Layer 13 of a small transformer language model trained on English Wikipedia (16 layers, counted from 0, width 64).
A neuron adds its activation times its output weights to the MLP's output. To switch it off is to set its activation to zero at one token and run the rest of the model.
A neuron's activation on a vector x is SiLU(gate . x) times (in . x), where the dot is the dot product.

Input weights of the MLP neurons that the questions are about. A number n stands for (n - 500) times 0.0024.
n24 gate: 364 711 572 913 406 747 581 428 325 366 593 566 456 412 588 433 505 829 137 490 607 745 399 422 554 490 551 627 457 448 675 283 342 346 236 440 138 627 428 660 598 704 373 490 288 815 436 333 538 427 735 436 413 317 485 467 519 559 472 455 247 481 577 723
n59 gate: 323 516 314 717 578 374 409 496 266 575 592 649 737 468 601 472 524 476 527 585 411 403 796 520 639 635 556 310 500 583 749 608 426 671 545 627 485 516 289 533 581 701 683 603 695 573 471 508 484 565 259 565 619 443 368 354 820 496 641 270 601 427 396 528
n186 gate: 724 694 509 396 257 491 683 500 361 472 561 392 767 605 442 599 519 570 541 500 442 374 559 54 568 573 730 500 571 595 629 871 743 874 457 779 687 403 576 401 336 561 746 415 533 534 568 186 696 375 500 301 543 744 576 533 281 597 421 446 476 682 557 490
n341 gate: 613 361 260 699 681 706 781 522 819 638 298 558 570 348 212 682 521 272 618 99 440 222 343 646 462 225 608 852 692 636 268 323 654 580 255 536 433 552 767 149 505 505 610 308 416 352 544 606 605 565 270 615 714 417 424 606 790 258 442 461 386 478 284 403
n355 gate: 374 466 180 560 377 576 652 553 587 476 270 467 597 534 300 850 471 324 408 466 471 235 254 306 747 386 652 568 237 496 218 510 594 404 657 356 444 509 730 530 393 609 406 380 623 549 298 652 699 441 495 431 466 525 345 581 404 456 547 73 515 812 98 534
n375 gate: 379 693 619 529 456 369 385 440 630 722 169 652 444 257 321 449 355 360 508 513 404 461 374 647 522 575 304 426 564 710 400 647 553 573 718 537 355 382 705 527 308 678 412 560 521 320 513 559 327 430 554 540 547 844 504 564 612 755 661 797 374 417 331 608
n493 gate: 633 264 33 456 645 599 541 532 371 595 328 621 670 611 736 482 170 459 570 486 597 379 695 210 430 584 532 426 437 488 477 367 383 541 519 434 632 772 741 448 329 568 496 404 504 570 313 789 617 491 531 178 555 547 555 495 491 215 428 312 228 509 394 633
n24 in: 455 564 598 561 596 383 519 495 411 471 405 413 460 664 175 799 456 675 411 376 565 535 387 415 202 369 444 480 554 812 793 238 561 230 610 305 633 293 461 469 615 485 211 736 317 409 515 505 466 570 202 681 761 824 445 515 860 550 476 378 450 669 252 723
n59 in: 730 508 610 387 452 535 391 413 607 747 431 473 512 540 324 425 660 332 654 747 576 335 611 627 302 545 604 328 633 479 349 266 508 630 508 504 451 589 724 566 260 675 527 492 539 520 363 379 640 580 562 496 610 613 754 617 512 456 368 659 480 703 218 401
n186 in: 514 667 588 491 572 505 679 383 284 482 556 697 453 35 755 314 514 555 420 326 590 457 442 632 481 357 582 637 472 555 603 327 305 514 812 388 540 409 565 403 594 270 327 806 286 438 690 495 509 674 873 576 598 672 505 495 537 305 202 390 547 218 402 537
n341 in: 500 393 713 361 525 582 154 251 687 539 594 174 456 372 693 490 461 447 333 820 579 525 439 559 575 840 697 559 452 205 328 598 445 621 485 500 477 619 495 424 283 178 490 549 400 440 699 216 419 283 538 599 291 545 681 495 417 864 562 495 726 328 549 735
n355 in: 711 362 424 691 285 533 693 380 389 381 425 378 274 558 485 76 486 566 669 563 476 490 884 568 338 323 689 394 495 310 592 399 833 543 500 486 574 397 543 401 263 726 668 610 252 441 647 325 246 640 645 588 519 495 399 354 462 500 519 934 321 486 466 366
n375 in: 607 511 602 578 544 209 542 468 310 507 281 440 318 651 511 457 588 511 385 389 572 500 511 392 438 511 700 468 348 246 453 636 398 404 420 627 524 705 443 245 569 605 559 465 392 591 387 314 430 475 399 475 482 529 300 595 439 449 514 478 338 266 486 439
n493 in: 127 482 663 565 425 572 523 610 500 477 152 459 468 412 588 523 155 233 469 588 356 291 533 209 402 603 416 611 700 401 560 445 266 505 402 447 667 697 559 619 639 419 549 450 455 533 505 658 554 449 558 308 705 528 440 184 431 219 428 434 315 819 486 735

Output weights of the MLP neurons that the questions are about. A number n stands for (n - 500) times 0.0053.
n24: 373 437 504 514 567 556 244 590 359 474 477 584 372 579 725 404 511 448 688 642 641 629 454 425 539 978 673 622 595 500 576 579 349 648 571 661 477 522 469 581 576 476 430 424 444 336 767 366 390 585 605 575 577 253 342 456 471 579 596 348 373 434 522 463
n59: 372 731 297 758 528 503 497 519 379 506 545 687 487 651 613 465 497 531 392 484 561 436 683 296 526 768 298 408 477 389 581 412 452 595 573 564 640 317 148 450 719 519 464 532 422 558 660 714 433 573 465 572 533 637 591 535 317 545 478 552 592 616 517 506
n186: 803 447 723 474 541 464 463 603 500 377 532 459 777 503 345 490 487 486 483 403 423 485 515 544 487 707 472 396 401 308 721 614 603 662 430 546 454 492 575 680 440 605 582 516 232 552 497 370 532 551 573 403 536 421 371 462 456 652 407 710 705 568 503 481
n341: 596 355 524 744 548 407 726 609 525 615 496 492 452 507 341 574 430 397 384 507 665 598 381 408 779 675 454 355 515 706 590 318 451 689 439 608 476 219 638 486 434 413 446 380 604 396 446 869 735 391 490 563 583 462 493 612 375 298 677 607 599 643 622 378
n355: 532 419 568 703 444 426 463 636 420 417 531 486 559 507 575 625 593 531 355 458 506 374 417 593 695 849 573 500 523 814 547 504 469 683 793 555 476 388 330 318 493 579 484 382 552 518 591 590 525 671 516 416 425 431 694 585 530 724 634 671 481 497 400 610
n375: 384 315 613 733 538 494 457 618 458 425 448 478 512 497 468 366 305 397 575 309 520 571 437 475 506 567 385 635 408 455 421 732 401 357 558 403 415 597 500 439 388 588 503 443 431 656 573 746 549 382 509 534 442 589 395 535 382 509 494 344 213 353 500 524
n493: 272 700 648 90 558 500 534 509 592 397 572 560 621 563 466 472 680 661 470 605 431 482 509 612 637 302 491 556 568 408 463 630 547 429 377 530 500 348 656 277 727 562 484 459 439 440 452 254 469 556 565 628 532 239 512 481 520 513 683 489 544 465 490 562

Each question names a token from some text and the token that comes next. It shows the vector x that enters the MLP there. A number n stands for (n - 500) times 0.0066.

Then comes g, the gradient of the next token's log-probability with respect to the MLP's output, scaled to length 1. A neuron's effect is roughly proportional to its activation times (output weights . g). A number n stands for (n - 500) times 0.001.

" |", then " "
x: 466 510 467 235 452 543 527 545 545 571 673 484 380 509 583 424 589 506 558 470 491 509 439 436 477 406 429 528 475 299 521 424 500 554 414 522 506 621 287 556 515 462 466 538 510 582 476 309 544 500 495 532 530 503 503 538 573 521 493 472 564 471 476 517
g: 520 507 615 356 563 397 416 678 424 403 645 317 530 425 701 476 457 664 468 716 342 547 564 567 512 312 191 539 421 454 547 549 383 445 483 538 494 464 350 472 502 492 329 688 522 265 595 388 362 559 531 522 422 540 233 257 519 805 388 435 636 318 448 661
Switching off which neuron hurts the next token most? n341

"ling", then "-"
x: 487 519 430 406 573 335 507 495 488 569 613 453 390 597 570 512 579 506 586 559 419 442 357 526 396 442 222 458 518 522 434 555 601 515 538 462 589 470 318 539 375 444 472 534 478 677 504 551 537 410 384 476 464 518 583 480 382 594 478 410 467 568 582 528
g: 533 718 586 409 432 458 222 587 261 305 572 486 720 732 420 562 590 577 541 544 433 598 546 477 692 509 271 608 596 312 549 652 499 447 484 485 502 663 423 575 376 330 406 657 506 215 526 588 164 583 500 662 561 410 495 378 400 578 387 514 541 400 548 475
Which neuron, switched off, raises the next token's probability most? n186

"do", then "mini"
x: 610 498 556 462 520 635 489 541 583 630 541 535 492 466 462 464 648 493 497 574 597 563 512 535 472 436 270 453 561 390 437 582 577 598 614 472 612 531 650 465 435 484 457 493 447 389 458 560 514 522 364 407 370 533 381 398 304 596 450 560 470 575 546 620
g: 457 479 648 686 597 367 654 352 529 539 413 390 415 491 543 432 432 536 433 667 578 534 410 448 744 495 635 531 603 626 458 615 372 634 511 777 687 758 616 369 546 274 414 479 549 649 525 399 451 461 625 406 501 520 587 505 448 348 947 679 460 557 498 629
Switching off which neuron hurts the next token most? n186

".", then " Re"
x: 451 554 425 275 480 519 563 527 396 575 372 508 453 471 484 534 582 480 512 515 521 451 480 420 521 398 349 437 427 414 542 462 441 487 391 543 531 708 447 529 494 539 476 471 561 452 419 288 600 466 505 596 526 572 529 625 556 526 464 500 432 524 541 467
g: 636 526 587 440 520 365 454 403 780 457 791 403 688 583 644 629 521 726 378 433 541 500 275 411 511 515 424 428 481 654 677 594 544 652 479 450 700 384 461 643 404 630 584 481 380 358 465 448 448 493 636 659 586 591 623 728 634 544 286 764 566 622 502 356
Which neuron, switched off, raises the next token's probability most? n186

" but", then "ton"
x: 533 374 469 391 480 545 579 547 520 602 589 488 408 490 471 503 450 443 624 457 405 493 371 480 527 345 228 429 469 363 518 417 535 524 468 433 543 506 547 427 478 577 394 499 525 407 417 349 372 510 451 572 450 530 478 518 419 469 415 567 419 520 565 522
g: 373 469 398 515 585 230 790 493 677 639 648 508 358 422 480 352 470 451 624 437 394 335 402 619 151 388 519 465 545 588 559 424 676 357 579 472 331 465 413 492 496 613 757 540 550 550 453 492 598 479 304 469 354 580 616 320 618 433 596 499 471 409 304 757
Switching off which neuron hurts the next token most? n341

" found", then " in"
x: 512 336 364 343 544 428 529 547 490 700 637 462 408 456 527 517 432 551 545 502 437 660 397 515 488 390 301 415 505 523 400 386 554 506 497 442 455 634 525 535 462 534 431 563 508 478 504 491 560 556 465 617 400 461 530 550 544 598 431 500 484 386 525 437
g: 574 272 272 449 501 306 549 601 312 543 562 574 523 440 395 553 637 261 456 587 704 661 646 551 458 514 509 573 454 595 522 502 66 504 711 614 774 606 405 493 568 526 651 589 595 575 369 631 749 394 361 419 506 545 519 415 462 570 567 578 483 488 451 347
Switching off which neuron hurts the next token most? n493

" Hill", then " race"
x: 361 468 465 295 571 424 463 594 430 431 611 471 396 547 603 491 498 554 430 477 374 481 494 529 466 450 192 468 538 472 551 427 569 428 543 439 546 478 355 580 430 470 519 673 556 513 545 541 615 364 411 533 485 532 449 498 519 535 524 464 473 492 458 398
g: 613 481 576 413 464 377 485 305 532 944 534 302 412 431 605 590 544 587 504 561 528 489 691 661 408 410 335 620 636 355 377 573 548 407 265 652 613 409 577 614 500 446 400 472 596 351 390 443 473 666 753 271 634 417 549 386 535 647 477 362 628 613 439 557
Switching off which neuron hurts the next token most? n59

"in", then " Japanese"
x: 489 451 513 414 517 415 537 477 531 435 407 477 503 535 481 520 561 524 521 425 507 400 480 520 457 272 298 411 388 339 534 477 427 495 490 549 555 575 549 536 331 582 457 625 511 518 470 337 491 517 453 540 452 573 534 492 447 437 459 588 496 436 516 511
g: 393 604 585 546 233 525 648 263 609 471 490 615 387 576 578 401 615 695 438 535 419 422 734 321 562 541 539 527 660 636 455 472 552 509 468 600 468 600 401 709 803 385 487 370 306 730 413 494 344 647 644 542 686 464 574 677 508 270 583 420 614 421 641 441
Which neuron, switched off, raises the next token's probability most? n375

"igh", then ";"
x: 514 471 490 397 496 552 419 529 498 393 574 486 419 505 487 540 519 452 408 531 467 384 505 484 557 373 151 395 504 421 594 514 489 431 481 394 514 554 591 571 384 426 445 528 448 476 411 555 522 562 330 418 457 594 482 517 435 509 455 491 613 507 524 615
g: 387 466 448 462 354 382 660 444 659 457 492 630 455 478 534 512 617 217 608 497 578 259 494 502 571 493 632 723 559 680 576 692 472 428 728 339 296 465 559 365 596 361 622 506 582 348 534 652 688 603 773 477 478 594 338 618 613 544 380 508 449 278 615 697
Which neuron, switched off, raises the next token's probability most? n355

"c", then "roll"
x: 687 395 439 544 503 507 427 574 629 510 525 482 479 415 539 406 503 497 398 510 482 588 470 407 499 393 342 512 475 363 405 448 460 440 442 457 498 604 548 648 465 584 488 386 562 529 314 594 422 579 396 565 525 560 335 443 319 534 500 519 527 518 590 552
g: 689 583 493 430 477 624 575 479 347 397 116 604 275 407 553 539 517 484 646 724 687 602 606 506 477 562 581 557 358 393 601 583 627 385 556 417 593 334 285 562 325 495 428 884 450 560 428 606 582 502 661 640 654 596 524 547 563 395 685 528 490 596 574 507
Which neuron, switched off, raises the next token's probability most? n493

"),", then " C"
x: 453 532 435 300 522 486 529 527 467 522 423 508 384 496 461 539 542 499 506 488 479 495 458 441 542 324 291 489 421 440 563 375 477 499 414 539 562 722 430 497 546 505 552 465 593 424 485 368 584 503 486 589 537 522 524 566 521 511 444 522 447 497 489 498
g: 666 393 443 558 294 636 512 376 621 460 556 503 676 550 559 537 742 476 332 432 483 523 432 246 379 479 476 591 748 485 662 724 484 668 490 462 355 489 139 446 386 495 488 304 391 649 435 403 278 544 544 448 592 519 666 682 531 504 643 420 405 682 395 422
Switching off which neuron hurts the next token most? n341

"9", then "5"
x: 506 564 500 377 367 497 522 593 567 540 574 449 437 526 443 452 627 429 475 647 442 516 484 367 438 374 305 504 534 366 482 543 593 531 436 542 503 538 405 585 537 620 571 477 517 540 500 670 520 398 405 503 450 542 568 368 351 487 464 384 506 566 532 578
g: 539 835 455 657 623 513 573 429 509 503 341 550 433 432 301 380 516 574 493 420 387 554 339 269 342 367 730 420 734 411 508 412 603 358 414 492 589 399 606 745 610 470 337 510 467 637 449 477 395 480 209 560 580 500 531 428 626 201 377 509 501 489 698 476
Switching off which neuron hurts the next token most? n186

"1", then "2"
x: 496 410 476 521 541 469 481 517 532 538 528 410 495 424 447 368 676 478 415 496 424 485 452 415 474 276 560 559 536 544 507 335 457 479 498 419 550 572 431 526 445 508 420 536 536 474 361 603 468 583 320 612 570 528 498 470 444 491 480 450 551 430 555 508
g: 545 556 583 612 528 156 493 412 342 354 404 525 539 262 660 610 682 711 497 407 646 576 515 659 488 539 507 488 360 368 376 598 318 252 696 435 508 427 485 538 191 512 468 516 494 460 611 370 366 540 634 507 389 400 643 462 417 627 470 227 366 649 464 483
Switching off which neuron hurts the next token most? n341

" ", then " |"
x: 500 563 442 403 459 499 533 548 533 569 598 419 407 473 566 477 544 524 544 482 523 496 397 492 440 278 521 516 515 105 433 492 540 531 446 566 504 517 502 499 485 474 347 613 502 452 557 548 483 521 500 583 526 477 482 508 584 531 447 525 517 420 451 551
g: 536 326 529 446 401 542 600 612 416 641 628 485 393 627 580 685 327 608 593 625 624 512 481 512 614 496 434 585 463 658 302 622 529 726 453 499 386 521 459 391 335 357 403 508 556 367 691 521 612 588 998 588 488 608 238 635 314 534 519 419 562 545 422 580
Switching off which neuron hurts the next token most? n341